Layer 6 of a small transformer language model trained on English Wikipedia (12 layers, counted from 0, width 128).
A neuron's activation on a vector x is SiLU(gate . x) times (in . x), where the dot is the dot product.
The model reads these tokens: "a" "ek" "w" "ad " "was " "also " "rel" "ated " "to " "the " "G" "a" "ek" "w" "ad " "ro" "y" "al "

The vector x that enters this layer's MLP at each token. A number n stands for n times 0.053.
0 "a": -13 -9 -2 -25 -12 25 -4 -6 -36 -7 -6 22 -19 3 30 -24 -4 11 23 3 15 -28 -12 6 -8 -38 -15 22 16 25 -7 -20 10 6 31 35 -35 -21 -1 4 8 -34 18 46 -24 4 6 25 -14 -33 -1 3 3 7 46 4 -23 -20 -25 44 15 -17 27 26 15 -12 -8 32 10 -29 -13 43 -18 12 -52 -36 -18 4 18 0 28 -12 14 2 16 -21 -7 -10 1 -15 -11 33 -19 -1 -15 2 42 50 -4 -8 -5 -16 27 -30 -18 -15 -26 -4 -13 -18 -43 8 17 -8 -11 2 -7 -9 9 1 -26 -7 9 -30 -6 40 -18 6
1 "ek": -10 13 -6 -20 -2 2 -20 0 -28 -20 5 10 15 16 14 1 -28 -8 9 -26 9 -6 1 21 4 -44 -8 23 -19 12 -32 -26 23 23 31 1 -34 -40 4 11 -4 -12 38 47 -5 -7 27 15 -13 -29 6 3 -20 16 22 -1 -26 20 -34 34 30 -22 37 32 27 -12 27 -1 11 22 11 33 -3 12 -29 -2 -8 19 8 -16 10 -14 24 26 21 -28 5 -41 -45 -26 -21 38 -28 6 -27 20 7 40 25 -14 -9 -19 25 -5 -15 -26 -40 5 -9 -8 -1 10 -20 -11 -26 -7 -23 25 8 -13 -6 9 -11 -15 2 29 -29 29
2 "w": -18 -23 -19 -13 -2 -5 16 -19 -14 -17 -24 25 -7 -12 10 37 7 -3 -11 -19 3 9 -21 4 16 -38 -9 10 -4 12 0 -49 4 -8 24 8 -18 -7 1 20 24 12 33 38 -35 12 42 23 9 -26 -15 -16 -9 -18 14 18 -26 6 -22 17 58 -3 27 12 15 -18 28 2 25 21 4 29 17 27 -35 -8 -19 30 25 -9 7 -26 31 -5 20 -16 12 17 -14 -10 -1 15 -1 -19 -14 11 7 77 -2 33 13 -15 46 4 -32 -38 -1 4 1 -26 -3 44 16 -8 18 -16 -10 16 -22 -17 -38 23 -5 4 -20 22 3 21
3 "ad ": 15 8 -18 -51 -22 27 3 -7 -57 -28 -12 10 20 0 1 8 -6 0 42 -16 21 -17 6 17 -3 -19 -9 -1 -3 1 0 3 13 18 10 -29 -20 -35 13 -8 -37 -1 6 40 -39 15 16 39 -8 -8 -30 3 -51 9 1 22 -26 23 -23 -5 21 -2 52 -10 -6 -24 -12 16 2 12 2 -10 -9 -2 2 26 -20 13 17 -11 -2 -32 12 -12 21 -11 1 -24 -62 12 -20 30 6 -5 7 -5 -9 29 -18 7 20 -19 26 -17 -28 12 -14 15 -28 0 8 41 -7 -10 -18 -19 -10 30 -1 -31 -4 -11 16 0 6 11 -39 0
4 "was ": 4 4 -6 1 -26 28 2 5 -11 14 11 18 10 14 5 -26 -26 3 51 3 -16 -14 -3 -18 -17 17 -17 1 4 18 20 -2 1 9 29 5 -28 34 13 -6 -28 13 11 54 -49 4 -3 32 4 -17 23 1 -2 -4 -13 16 -43 9 -29 2 16 17 8 -30 -25 -4 -9 -9 -16 1 -2 -35 -1 -12 13 10 -19 -2 -33 -16 23 -34 32 9 10 -24 19 -28 -58 6 -5 27 12 -3 18 -38 8 42 -13 10 1 -21 -12 -7 6 47 12 13 -47 -3 34 10 3 15 -6 -12 6 7 -28 11 44 14 -2 23 15 -9 13 35
5 "also ": 11 2 1 1 -39 25 9 18 4 8 19 16 6 -13 -6 -14 -30 1 58 -3 10 -20 -10 -19 -3 24 -15 14 25 29 11 8 8 -11 -3 3 -11 49 20 -10 -7 18 0 39 -45 -28 3 43 -9 -1 -13 -16 -16 14 -1 29 -21 4 -31 -4 18 37 -1 -24 -39 7 -39 1 -26 3 7 -14 1 1 0 -2 -11 2 -30 -18 5 -36 28 -26 -3 -9 38 -32 -71 0 -8 20 7 -7 15 -11 9 31 -17 16 -6 -4 11 -7 2 18 7 22 -40 -20 42 8 8 -4 5 -18 -12 -16 -16 -7 62 -1 8 26 7 -15 35 6
6 "rel": -41 -35 20 -3 -38 14 -41 -19 -2 14 -15 -6 4 -24 31 -25 -9 -26 12 -14 1 -14 -9 -27 -52 11 -16 -2 47 -8 0 -10 6 -16 11 -2 24 -18 -7 22 -32 -10 -4 26 -34 20 7 16 3 -18 -26 -1 -39 -2 16 -5 -5 23 -3 67 53 43 10 -21 -28 16 -30 -11 24 45 13 2 8 -1 3 -25 28 -10 -4 -38 35 -6 -11 -2 -18 -15 17 -13 -20 24 -23 19 -7 -25 -10 -2 -4 50 -10 19 -24 7 -15 10 -2 -10 3 -21 -6 -4 -9 9 -35 -23 35 14 -34 -8 -54 16 22 3 -33 13 -1 -4 12 -3
7 "ated ": 22 -12 -2 -3 -10 12 -23 -16 -26 12 7 -3 11 -9 32 -35 -24 -9 23 -14 21 -36 -16 4 -7 24 -4 -8 30 20 8 -10 9 -11 -27 -18 4 -6 7 27 -6 -10 23 16 -28 -25 -2 31 -9 -3 -15 -3 -32 14 -3 35 5 -3 -26 -10 21 29 10 -13 -23 -12 -37 15 -5 7 -2 -32 22 13 -8 -1 -13 4 -17 -37 22 -77 -2 -22 -14 -10 16 -27 -29 4 0 25 43 -28 -7 11 -2 -2 -50 6 0 -42 -19 -12 5 -5 -16 15 -39 29 21 1 9 -13 -21 -16 14 30 -30 12 27 13 -17 7 -6 2 21 8
8 "to ": 4 17 36 10 -2 3 6 -21 -15 -8 -8 38 -9 -3 18 -29 -23 -9 30 10 14 -8 -11 9 9 5 13 -5 10 43 15 -1 0 15 -1 -39 11 -4 14 29 -19 -13 -5 32 -20 -31 -9 38 -43 1 -33 -16 -11 7 6 14 -29 -3 -27 0 7 23 18 -12 -25 -11 -23 15 8 -11 5 -15 12 24 -1 13 -7 32 -2 -23 -10 -83 27 -8 -8 -17 11 -6 -3 -9 10 6 24 -3 33 -18 0 26 -46 5 -6 -28 -14 -18 27 -15 -7 23 -52 22 -11 5 11 3 -32 -15 8 28 -31 22 24 3 29 4 -4 -11 -8 13
9 "the ": -5 37 55 -15 -20 -2 7 -14 -52 -17 5 9 2 -1 1 -23 -16 -16 59 -13 -6 -13 -13 -21 -4 -17 1 15 7 2 -1 -11 0 -11 -9 -25 8 -27 1 14 -10 9 -1 16 -29 -11 -3 38 -4 -4 -14 -12 -45 -16 -2 -20 -15 31 -21 -8 8 45 -1 -20 -16 -16 1 19 -13 12 -18 -7 0 0 -4 6 -2 8 -18 -1 -16 -95 10 -15 22 -23 -25 -11 -27 0 -3 25 7 -10 32 2 -5 1 -11 7 4 -22 -26 7 6 8 -3 9 -10 3 3 -15 -6 2 -2 -1 -1 16 -13 -2 49 -26 11 1 -9 9 34 20
10 "G": 11 16 14 -5 3 -18 -3 -12 14 -7 10 36 -3 25 0 8 -5 -3 2 -5 -1 -12 -6 44 -33 -2 12 10 -11 -12 -26 -26 -11 11 11 -54 3 -13 -12 8 -16 -19 -16 76 -10 10 20 31 -10 -13 -37 -13 -26 -17 -7 -4 -17 -6 -32 -16 27 48 -3 48 17 30 48 10 -21 51 -3 5 -14 9 8 -15 -20 -9 -14 -7 16 -41 -2 -6 -20 -21 -29 1 -27 -20 -14 -4 -13 -1 -12 13 1 8 -11 -25 -18 -31 0 26 15 -28 -7 13 17 -10 18 6 -8 12 -18 -2 0 -2 -14 -3 -13 -17 -4 -6 -22 20 20 15
11 "a": 3 3 -31 -19 9 0 -29 -19 -18 6 -21 23 -16 11 21 -34 -22 17 21 20 0 -33 -1 33 -31 -8 -31 13 6 6 -14 -29 -13 35 14 1 -26 -27 -8 23 27 -36 -15 35 -36 -4 2 2 -2 -38 -1 24 -3 -16 49 -25 -61 -14 -9 9 23 29 2 47 21 -8 12 39 -1 -8 -28 44 -3 19 -3 -22 -9 18 22 21 10 -9 11 -20 -11 13 -43 -5 11 -11 -10 -6 -1 -18 7 23 42 25 13 -28 -26 -31 -6 -10 -34 -12 -18 -9 -10 -30 -25 2 17 -10 -7 -2 -27 -18 -17 4 -3 -27 10 -29 -6 23 1 19
12 "ek": 4 35 -23 -17 3 -16 -51 -11 -19 -23 14 4 24 4 6 9 -50 -11 0 -30 -2 2 5 33 -11 -34 10 24 -29 9 -36 -27 12 48 21 -7 -3 -53 -11 1 8 -8 25 28 1 2 38 -2 -15 -32 -3 14 -27 4 23 -11 -37 27 -26 -1 22 11 40 43 28 -3 26 2 12 44 6 38 8 23 1 6 -5 24 -3 -20 0 -6 38 7 12 -1 -22 -32 -40 -20 -22 17 -34 -4 -15 50 -6 24 19 -52 -18 -13 13 5 -25 -12 -23 3 -15 -16 -3 7 -15 -21 -28 -1 -30 18 2 -10 -9 7 -21 -31 -9 27 -24 15
13 "w": -1 -3 -30 -11 3 -26 -1 -24 -3 -21 -12 20 -7 -25 2 42 -3 6 -15 -23 0 6 -20 -3 8 -26 -7 7 -11 12 -3 -51 -21 12 24 7 1 -12 -15 15 40 22 40 18 -32 23 42 12 9 -33 -19 -10 -12 -32 8 8 -40 19 -18 -10 52 14 22 20 18 -13 30 8 34 27 2 32 20 27 -16 -7 -20 22 28 -17 4 -19 48 -17 18 3 7 27 -7 -2 0 -4 -5 -23 0 23 -7 70 -15 16 11 -4 32 7 -40 -36 8 5 2 -33 -18 41 23 -17 16 -7 -11 3 -21 -25 -53 36 -11 -10 -26 16 -2 17
14 "ad ": 24 21 -21 -29 -16 17 -15 -17 -50 -49 -9 -6 26 -3 -1 21 -12 14 45 -14 -2 -16 10 26 -8 -28 -3 -10 -3 3 -15 -16 -3 26 13 -42 9 -46 5 -11 -14 12 16 36 -33 20 24 19 -16 -16 -34 11 -58 11 0 16 -23 38 -16 -29 23 30 59 4 3 -17 -8 18 6 15 9 6 17 -10 24 40 -17 5 26 -8 -7 -22 17 -13 8 9 -19 -1 -70 25 -5 -1 2 -3 27 -1 -14 10 -21 -19 21 -9 15 -18 -17 12 -5 12 -17 -4 3 32 -18 -16 -18 -16 -4 20 0 -26 -13 5 10 -22 -6 15 -36 -13
15 "ro": -8 7 -5 9 5 38 -23 -17 -16 -3 -21 2 -22 -18 14 -36 -29 7 -17 -2 -5 10 -35 23 -49 -28 4 16 49 23 7 20 15 9 1 -22 29 11 24 37 -32 -17 -12 24 -35 13 24 9 -3 -9 -26 -6 -8 8 -19 12 -25 -7 -23 25 -14 -5 25 -14 10 -24 52 24 29 -6 6 38 30 -53 10 -46 -17 -16 -12 3 -3 -21 -5 -12 -19 -26 -38 -25 27 13 -5 26 -19 -14 6 18 -5 36 -32 1 -6 -24 21 -48 15 10 11 -12 5 13 -1 -6 -8 13 12 -33 -15 9 -59 -19 10 -5 -7 4 -10 3 -1 38
16 "y": 7 12 1 19 8 47 -2 -13 -47 -3 -25 -1 -18 -14 18 -2 1 11 -37 -5 37 0 -5 6 -31 -42 10 4 32 35 -3 -14 -6 -5 -1 1 55 -10 -17 28 17 -12 -10 6 -28 -5 10 15 -31 -9 -33 3 9 32 19 -35 20 9 -26 2 4 20 2 0 -3 -41 12 -9 -5 18 20 5 3 2 -22 5 -12 20 -11 15 -9 -17 -23 -1 11 -17 11 -11 36 -15 23 62 -23 22 -42 43 -33 36 -28 -18 -20 -15 11 -44 0 -3 -4 -13 -21 -34 6 2 7 -5 -31 5 -31 19 -7 32 2 39 -32 -19 -39 16 -15 -37
17 "al ": 6 20 12 -35 9 23 -21 -16 -42 -21 -5 -18 21 10 2 -19 -5 -11 33 -18 0 -23 -24 31 -15 -12 6 -13 15 -2 -1 8 -7 0 -18 -49 26 -22 7 1 -21 -14 -5 24 -34 18 23 46 -37 -10 -19 -22 -56 4 4 -1 -10 26 -23 -16 8 16 48 -16 -16 -42 -3 22 2 -2 -2 -7 -18 -4 -2 32 -22 12 11 0 -22 -61 -25 -33 3 -26 -20 -14 -13 7 -8 11 10 -7 5 5 -2 24 -39 -10 -3 -9 -8 -11 -26 9 -19 -13 -18 -9 26 8 5 -26 -19 -13 7 29 7 -32 9 11 1 -10 -18 18 -29 -21

Each question shows the input weights of one neuron of the MLP. A number n stands for n times 0.0062.

n276 gate: 25 8 28 4 5 -17 -2 33 67 -21 -24 -11 3 20 -27 -11 -16 17 -35 -14 2 -6 -23 24 -2 27 16 39 13 -6 7 -11 12 13 -1 24 11 11 3 -4 1 -9 23 -7 26 -1 -54 -11 12 8 -32 -7 7 1 -6 -49 -21 2 14 -5 6 26 6 -21 -19 -5 -7 10 5 -12 -40 18 -28 -16 16 1 -28 32 -9 -25 1 22 4 20 10 18 -7 0 -7 -11 -29 -2 8 -22 4 29 -16 22 -45 8 51 14 -16 -12 -9 7 -46 -5 -4 4 -1 19 16 20 4 33 -1 -4 0 -10 2 -28 18 -5 -20 3 -34 -34
n276 in: 18 -13 -13 14 20 7 2 21 8 9 -12 -12 -35 27 20 -30 12 -14 28 1 -4 5 7 35 -9 36 -13 15 -13 -22 -2 7 -15 11 25 -10 4 21 13 6 21 -10 -13 -4 4 -7 -32 -5 13 17 -11 12 3 -16 13 4 -48 12 -13 -30 14 23 50 -41 17 3 -4 15 20 38 -30 -4 16 2 -40 -14 -11 -29 -3 -7 12 -18 9 -19 -30 -6 15 -30 -19 -23 6 -16 25 -9 -10 -15 19 -32 43 39 -15 -14 -25 17 0 -15 50 21 -4 -9 -12 34 23 -26 7 -22 -18 -31 12 13 19 7 -50 -3 -4 -8 16 26
On which token does it fire most, and how strongly? 16 "y", at about 0.46

n26 gate: 11 -20 -10 2 -15 -1 -49 -11 27 -2 -4 9 34 16 -1 15 -42 -22 -1 -26 23 10 -29 22 18 -2 -8 -15 12 -41 -9 21 15 9 -19 -21 19 -5 12 -16 -15 -21 -6 18 20 -19 -22 -7 10 9 -5 20 -16 3 8 -11 -6 -13 -2 26 -1 -11 20 1 -16 -23 14 5 31 18 -1 19 -1 -31 41 -13 15 39 -8 -14 7 25 -5 -5 4 7 45 -9 -22 -17 12 0 14 6 -24 -54 -13 11 -7 22 13 8 -8 2 -16 -9 -27 9 14 30 -1 27 -33 26 24 16 -17 17 8 43 8 -25 15 18 15 -28 20 -41
n26 in: 17 -21 -2 16 -14 -13 1 -13 -1 -6 7 43 9 17 2 -21 -18 11 16 12 -5 -17 15 3 20 28 -23 12 3 -31 5 -9 15 9 -31 -5 23 -21 55 20 -13 -2 -44 -27 -1 9 -38 4 5 -1 8 -2 -9 13 -8 21 -49 28 6 30 -9 10 10 -16 12 -19 -6 -39 1 22 -7 -7 11 -16 17 7 14 -4 12 23 -1 -11 19 -18 -6 -9 19 8 -12 26 -15 -6 20 -32 27 2 -14 -24 -39 -21 42 27 15 14 -6 -5 38 10 1 -8 11 9 18 36 -50 -1 -7 6 18 21 -5 15 -34 9 -30 46 -10 1
Its two highest activations, in order, are on tokens 3 "ad ", 6 "rel"

n16 gate: 1 12 1 -13 20 36 14 -17 35 -4 7 -3 4 0 22 -16 -29 25 11 -18 -50 26 32 17 1 -3 33 6 8 1 9 -18 -17 11 10 8 -6 8 -48 -31 32 21 9 11 31 9 33 -5 17 -25 0 30 6 -32 -15 0 1 -57 10 18 0 -37 28 4 9 -2 -6 14 7 15 23 4 -32 -19 -11 -2 -6 -2 25 -3 40 11 -31 9 -33 -8 -22 1 43 -30 8 -5 -31 2 -52 8 9 -3 -3 -19 -15 1 9 27 6 -12 4 -10 6 -15 -25 16 -55 2 6 -13 12 16 19 -19 -1 10 9 -2 -18 -38 0 57
n16 in: 47 15 -13 10 43 -10 12 4 16 5 -6 1 -2 -9 3 0 -27 29 -4 -8 20 22 -41 -14 15 -11 5 4 0 -28 35 -17 9 17 14 36 3 43 -8 -6 -1 18 -29 0 -2 -7 -9 -13 -8 1 -25 30 -5 -31 2 9 2 -1 -11 -11 -5 19 0 33 28 36 -11 26 25 -8 27 -16 6 -31 22 -25 48 19 -38 26 -10 7 25 13 -11 -11 -21 3 -14 -35 15 -4 14 -9 -27 17 -24 -7 14 -12 16 18 -50 0 13 -38 21 5 11 -8 -21 16 -25 -22 7 18 -50 -5 41 -10 16 -20 15 -18 -9 -16 9 0
On which token does it fire most, and how strongly? 12 "ek", at about 1.6

n182 gate: 3 -1 -15 22 -16 -12 -16 32 18 12 33 19 -12 1 -9 -7 -16 6 18 7 -25 31 12 7 3 -3 24 -29 -58 -9 17 27 11 17 31 2 19 -18 15 -1 -1 8 28 -6 13 35 9 35 -13 52 1 -14 -28 -33 -23 11 -24 -36 16 -20 42 36 25 -16 -1 2 -20 -2 44 12 30 3 -33 20 17 10 -15 -11 0 22 -16 -7 13 22 -8 -7 -6 -20 25 -15 -7 7 11 -17 -1 -15 -34 -16 3 6 -16 -33 23 17 -6 -12 -34 4 0 18 -6 41 1 19 12 11 45 22 43 -27 -33 -48 28 15 48 -9 -3 30
n182 in: -20 0 2 -3 -30 -39 -5 -8 -7 6 -14 2 12 -5 -36 30 -15 -14 34 -18 -27 15 -4 -32 -5 -44 9 -1 13 5 17 -13 22 5 -2 14 -21 -8 3 -1 15 33 24 -15 28 -12 24 35 -5 -19 -12 -7 -18 16 12 -21 -5 -13 -2 -22 -12 4 9 -18 16 -11 14 9 -17 -14 5 35 14 -3 -8 13 -12 -1 18 2 -35 12 -14 21 6 -7 15 -17 -19 -47 19 -11 8 36 13 -39 -4 23 -32 -15 28 -11 23 7 -28 13 -30 21 9 -11 -28 6 -17 15 5 -7 -3 29 37 -18 -54 -14 14 -2 -12 15 0 15
On which token does it fire most, and how strongly? 3 "ad ", at about 6.6

n265 gate: 33 10 -12 -7 -14 -7 13 -16 -22 17 32 -3 8 49 20 -18 3 -34 6 -2 -1 -6 19 7 -11 24 -6 35 4 -13 25 24 1 -7 -6 25 -10 33 23 13 5 20 1 16 -26 7 -11 5 -17 7 -5 -21 -33 -4 3 -16 -1 6 -38 -6 33 -32 -52 12 19 -31 -21 23 4 4 7 1 -8 11 11 14 -2 -21 8 -6 26 41 -13 -20 19 9 45 -21 8 -15 51 -2 -53 -2 -23 6 55 29 23 -15 17 18 3 -1 25 6 28 -6 -9 -2 5 -24 8 35 26 -8 -36 -41 32 27 38 -18 11 -19 3 4 -24 4
n265 in: 59 -3 13 26 -8 3 14 1 -11 8 -25 -5 -19 14 -4 -21 -22 8 -11 34 27 8 24 -14 -11 -47 -38 33 44 5 -8 -11 -11 -13 -30 -17 16 -32 35 -1 -11 46 -10 -10 -10 -13 -37 33 3 -3 -11 7 -22 24 -4 13 9 17 -16 -9 32 -25 8 11 11 23 -21 -35 32 17 15 -27 37 -21 4 -13 18 -8 3 6 -13 21 3 27 -16 9 23 -30 -9 1 14 -41 -19 1 -17 -37 15 27 -31 2 5 7 -11 42 32 -23 6 -28 16 -23 -14 -30 -18 -9 11 9 4 27 -9 -40 34 3 -4 17 -24 22 -7 -9
On which token does it fire most? 5 "also "

n230 gate: -18 -2 5 -20 20 4 9 -50 14 28 -8 13 -9 -3 14 -6 50 0 -50 -19 -3 -43 58 -14 1 43 -9 4 -14 3 6 8 4 4 -23 5 20 32 9 -25 17 -16 3 -7 -1 4 22 -15 34 29 5 20 9 3 -3 6 2 -17 18 -24 5 -9 -15 20 -36 -4 11 -30 -8 -19 -40 -7 -5 -17 -4 -36 -20 -34 -24 -2 24 -11 21 -40 -7 33 22 -9 -1 -29 3 64 -25 -22 18 -6 -7 9 -27 -32 -40 -10 3 0 27 -22 -34 63 -9 5 -12 -15 16 -18 -41 -8 7 -1 3 -33 24 10 -35 25 -3 -12 19 -12
n230 in: -51 -15 -11 11 -15 13 -48 28 1 -5 30 28 -9 18 2 2 1 -25 -5 -19 -6 21 -5 -21 8 29 -16 -40 0 -14 -2 21 -4 -38 24 5 7 -40 34 35 6 -7 0 -15 -14 -8 -12 -28 3 -33 1 -28 18 -36 -24 -1 -16 -1 13 19 26 43 -7 -6 24 29 -3 -8 10 -34 -16 19 -13 49 24 9 -24 18 -19 -24 8 -15 11 -8 26 -50 -4 15 -33 -61 -11 0 9 -20 -7 -14 14 27 -7 26 -14 -5 -12 -3 33 18 16 -18 35 -17 17 1 -17 37 11 13 -43 -7 -15 -39 25 -27 18 38 -17 14 -1 -13
On which token does it fire most, and how strongly? 5 "also ", at about 3.2

n250 gate: 49 7 2 -23 -36 7 -7 -32 -3 21 15 5 -10 -18 17 28 24 33 -16 -17 -4 -24 9 -14 39 6 14 29 -34 29 -9 21 26 -18 14 -44 -10 21 16 -20 -10 12 -4 -19 -8 -11 -25 -4 -8 15 -19 7 27 -10 20 12 28 11 -10 34 -28 47 19 -6 13 -3 30 -26 -6 23 -15 17 11 6 -7 40 -7 0 -20 7 1 -7 -30 16 -23 -28 1 -2 11 2 -28 -4 -11 20 -8 -27 -34 -21 18 11 8 -8 24 20 -13 -21 19 0 13 -9 -21 -10 -10 -34 28 -32 8 -1 20 -30 2 -47 -4 20 32 -15 -7 21
n250 in: -20 15 12 -30 3 4 6 -18 -31 -9 4 24 -12 42 -30 29 27 16 37 7 17 19 0 -20 -11 9 35 4 -39 -10 20 37 -14 33 -13 10 -22 -19 3 26 -21 -20 -25 1 -42 34 28 18 8 -3 1 8 -7 43 -8 -4 40 10 -3 -15 -10 2 -3 -13 5 -13 0 -24 26 25 -19 -5 31 -27 -5 -16 3 -10 14 17 4 18 -18 -16 7 -27 9 37 -6 -24 23 -33 5 -22 -21 -4 -15 11 19 -1 26 -22 -7 11 -11 19 -24 7 11 -7 -1 13 32 11 6 17 29 -25 -19 22 13 -25 5 66 46 12 2 -29
Its three highest activations, in order, are on tokens 3 "ad ", 12 "ek", 7 "ated "

n112 gate: -4 15 -8 20 15 -34 -17 25 20 11 -19 -3 -14 26 -11 4 41 -18 4 25 -1 5 45 -15 6 2 -1 41 49 -3 34 -8 17 -12 46 18 -14 8 -8 16 4 23 -74 -21 35 -23 10 17 16 9 -17 62 -12 27 -16 28 29 3 -18 50 -7 -7 25 -10 -68 -12 15 16 9 -11 -2 7 37 -7 -2 -20 8 -38 22 11 -21 30 -21 35 -21 -24 8 26 -1 -1 15 24 20 3 17 -3 17 0 -34 3 -4 -13 -16 -20 5 -32 19 -24 30 -30 -5 -11 27 -33 -21 34 26 -20 -33 -15 -45 -10 -16 10 -16 -16 -3 -3
n112 in: 28 43 13 15 11 6 21 -68 37 -15 -15 6 5 6 15 35 -37 -16 10 29 -5 -12 -18 -17 -4 1 15 29 16 11 28 7 24 45 23 33 -5 -23 -1 10 -3 -34 -39 -30 34 -9 -8 19 7 16 -47 -3 9 47 -31 24 14 38 -15 16 -46 14 2 40 -55 -20 10 0 -9 34 -15 26 31 -56 24 3 -1 18 28 -3 -14 22 -13 20 -8 18 10 14 28 -3 -16 -16 -32 12 -10 -6 7 0 -55 -22 22 -18 -15 -35 -23 -35 -3 -4 10 -31 -23 -18 46 12 25 25 10 -15 -22 -28 -33 21 -45 40 -8 -30 -11 -34
On which token does it fire most, and how strongly? 15 "ro", at about 3.4

n87 gate: -37 0 42 -14 4 15 -9 4 8 21 13 -6 -6 -14 5 30 20 23 38 -27 -16 -5 -12 -3 -17 -24 -7 -8 -2 -1 -2 27 16 31 1 18 -5 -29 -25 -24 5 2 29 3 12 -17 6 10 32 22 8 19 -1 14 13 22 -19 3 -7 4 -8 17 -23 16 19 17 11 -17 9 6 -12 -16 -39 -3 -42 18 -19 -20 18 -40 8 -6 11 14 39 15 1 21 -1 -4 -14 -18 4 9 -33 6 -5 -13 -10 22 -1 -13 27 -12 17 6 -23 14 -2 -6 14 -17 -2 -2 1 -19 19 -21 -23 15 -62 -15 -18 5 1 -2 10 -32
n87 in: -16 -15 -7 11 -13 -3 -41 -13 -15 -23 33 -8 39 -4 -7 9 47 -7 17 11 33 8 -2 42 -1 -6 -2 -7 -22 27 -2 -19 -14 -3 16 20 24 14 8 -18 -21 -14 -21 10 -21 11 -19 7 55 7 15 10 -16 -17 12 18 -6 -7 -48 -23 14 -16 27 18 13 19 13 24 -15 -21 -1 -23 5 40 -28 5 28 -25 -13 -2 -39 -12 -17 -33 46 -7 19 28 67 -22 3 -7 10 -1 58 25 -21 -9 -1 23 -27 -34 -20 12 24 11 36 0 -17 -11 4 13 19 -25 -7 2 6 -15 14 28 -9 39 -2 39 4 0 17 5
Its two highest activations, in order, are on tokens 13 "w", 2 "w"

n252 gate: 1 20 -19 -25 -10 -6 10 -25 13 -12 9 28 4 64 10 39 -60 11 -23 -16 -6 30 -10 -16 -6 -10 -13 4 -52 -12 45 -28 28 -4 5 16 24 39 -11 -33 -8 -23 -37 -8 39 20 18 13 36 -3 -39 5 11 10 1 -12 -23 28 73 -11 2 21 40 28 20 -2 23 -26 6 2 -9 -34 -16 -34 8 8 8 24 -11 21 -35 -3 6 19 1 0 0 32 9 -6 60 -37 -32 -15 19 45 0 15 -17 33 -11 54 29 -25 -20 1 -6 17 -35 -10 2 -6 6 8 -14 -10 6 42 -16 -8 23 2 15 10 -9 4 -19 -1
n252 in: 2 11 -34 -33 12 20 10 -35 -13 58 -36 22 -15 27 11 -29 -2 27 0 7 -23 18 11 -22 -6 -1 12 -16 -27 42 -35 1 6 34 -10 17 21 18 29 1 9 -38 2 -34 65 6 31 -7 -19 33 22 -26 47 35 -26 7 20 -8 12 -24 28 15 6 25 -26 4 1 -27 -7 -5 9 -15 36 5 -2 -34 46 3 3 -21 -1 -38 1 17 12 23 -47 -8 -30 20 22 17 27 6 4 13 33 -20 -31 10 -30 -60 -18 26 3 -20 26 9 -41 -4 12 -10 -22 -3 -20 -10 -7 -16 31 -30 15 -8 -27 -4 -15 1 -27 -11
On which token does it fire most? 12 "ek"

n255 gate: 30 22 18 9 21 -37 68 -39 14 -14 -13 -24 5 -26 6 17 41 6 -2 9 -11 21 -13 -13 14 -25 -18 25 24 20 -7 8 -42 -1 18 17 -10 30 -10 8 -8 -32 -24 15 -24 13 -31 11 -27 -13 8 -26 67 -23 16 7 -32 -10 -3 1 -3 -12 3 -1 0 25 -14 2 10 -6 26 -29 -12 -46 -2 -4 15 -12 -16 -11 2 -12 -27 -3 -4 -20 -22 10 -9 -19 4 -3 -16 -22 20 35 22 -23 -8 -3 18 6 -13 51 9 30 33 -26 -16 -21 6 1 -38 -10 -55 3 26 23 -11 -19 8 25 -19 -17 -5 -13 14 8
n255 in: -14 -11 8 3 29 -15 21 -4 -13 -20 10 -7 22 -1 3 8 32 14 10 12 17 1 -21 -1 20 -39 -11 15 -24 30 9 10 -8 -13 -8 16 30 15 34 6 2 -8 -10 -14 12 22 16 -9 -16 -17 -4 6 -3 -6 1 22 -22 26 8 -9 -2 -15 -26 -28 -4 -35 -4 11 29 -35 -37 -10 -51 -16 29 -36 -5 -9 -27 -25 -55 -25 -4 9 -7 -24 5 -44 43 10 -37 10 -15 -11 20 -21 28 -11 -7 53 -25 -12 8 33 9 19 19 32 1 -13 6 8 52 -1 -1 0 28 5 -40 27 9 -2 4 9 5 4 48 -22
On which token does it fire most? 4 "was "

n267 gate: -10 -30 -6 5 19 2 -19 8 1 -34 -32 -15 3 25 -43 37 -39 -50 11 -20 14 32 -35 4 17 -6 -15 0 -12 23 -3 1 35 21 10 22 -32 -6 4 -23 -4 -10 4 41 -29 9 -4 9 -4 -18 -22 -16 16 -5 -2 -10 9 12 44 4 -1 -6 32 8 9 25 5 1 -26 8 -24 -2 25 -22 -23 6 -17 -16 10 -13 -13 11 -4 3 -2 7 -14 22 -11 12 -3 10 -5 -14 18 -22 -48 -9 16 21 18 -42 -37 -8 12 -5 13 34 45 24 41 -4 -15 -7 31 39 -18 -3 -4 15 28 -12 2 -2 -4 -43 -41 6
n267 in: -17 24 -41 -26 -23 -8 10 14 -3 -19 -11 -30 -2 27 -19 36 2 21 -1 -22 -19 -30 -18 9 -17 -34 3 7 5 -30 5 -8 11 13 1 -11 10 5 7 33 -13 -14 31 33 22 6 3 -49 -17 -3 -42 -14 -28 12 -15 -5 -27 4 13 -6 -2 -5 12 7 32 -17 10 22 -6 -24 -15 10 19 8 21 -37 14 19 14 -51 11 30 -18 -27 5 8 4 33 -24 33 2 -18 1 -11 11 -1 -5 -35 -33 -5 -11 0 -11 5 -16 25 22 16 -14 15 -18 -14 7 1 -25 -33 -35 -61 -10 2 -9 -11 12 -28 -14 -30 -6 -4
Its three highest activations, in order, are on tokens 14 "ad ", 3 "ad ", 12 "ek"

n85 gate: 7 -14 37 -6 -18 17 36 3 21 -6 37 -22 -16 0 26 -3 7 -13 -54 -4 29 3 9 -22 -47 -45 13 28 10 -14 5 8 28 -42 25 5 3 10 9 -14 -11 -17 10 -7 -13 17 -29 23 -14 0 -20 57 20 -3 -12 16 29 9 29 -29 13 -2 4 -6 14 -5 3 11 -23 -18 -37 -36 10 5 9 12 33 28 34 20 0 -20 16 43 -1 4 22 -20 -3 -16 -15 28 18 11 -5 38 4 3 -42 -10 -12 -7 -23 21 -8 1 -19 9 3 -18 -9 -35 7 3 -8 -42 50 8 45 7 -7 8 6 -11 41 -23 31 -15
n85 in: 3 3 -9 3 12 -23 3 -15 2 36 13 -22 -64 4 23 -2 3 -29 -1 -34 24 12 7 8 -10 2 7 8 -15 -14 38 33 -33 -41 -10 -1 -12 19 -21 -19 23 -23 26 23 -14 -23 3 -25 -20 -31 8 27 -35 30 1 -23 -42 7 61 3 3 43 -48 -18 -9 -44 -16 18 -20 -31 19 0 8 -2 50 -19 2 29 27 -38 -12 -1 -7 13 -39 5 6 -22 26 -15 8 -29 9 18 4 -2 -7 -11 -7 4 -24 10 5 -30 -29 -2 -32 8 13 12 42 -28 24 2 -5 -24 19 -3 27 3 -9 -7 7 14 39 -25 -24 13
On which token does it fire most? 7 "ated "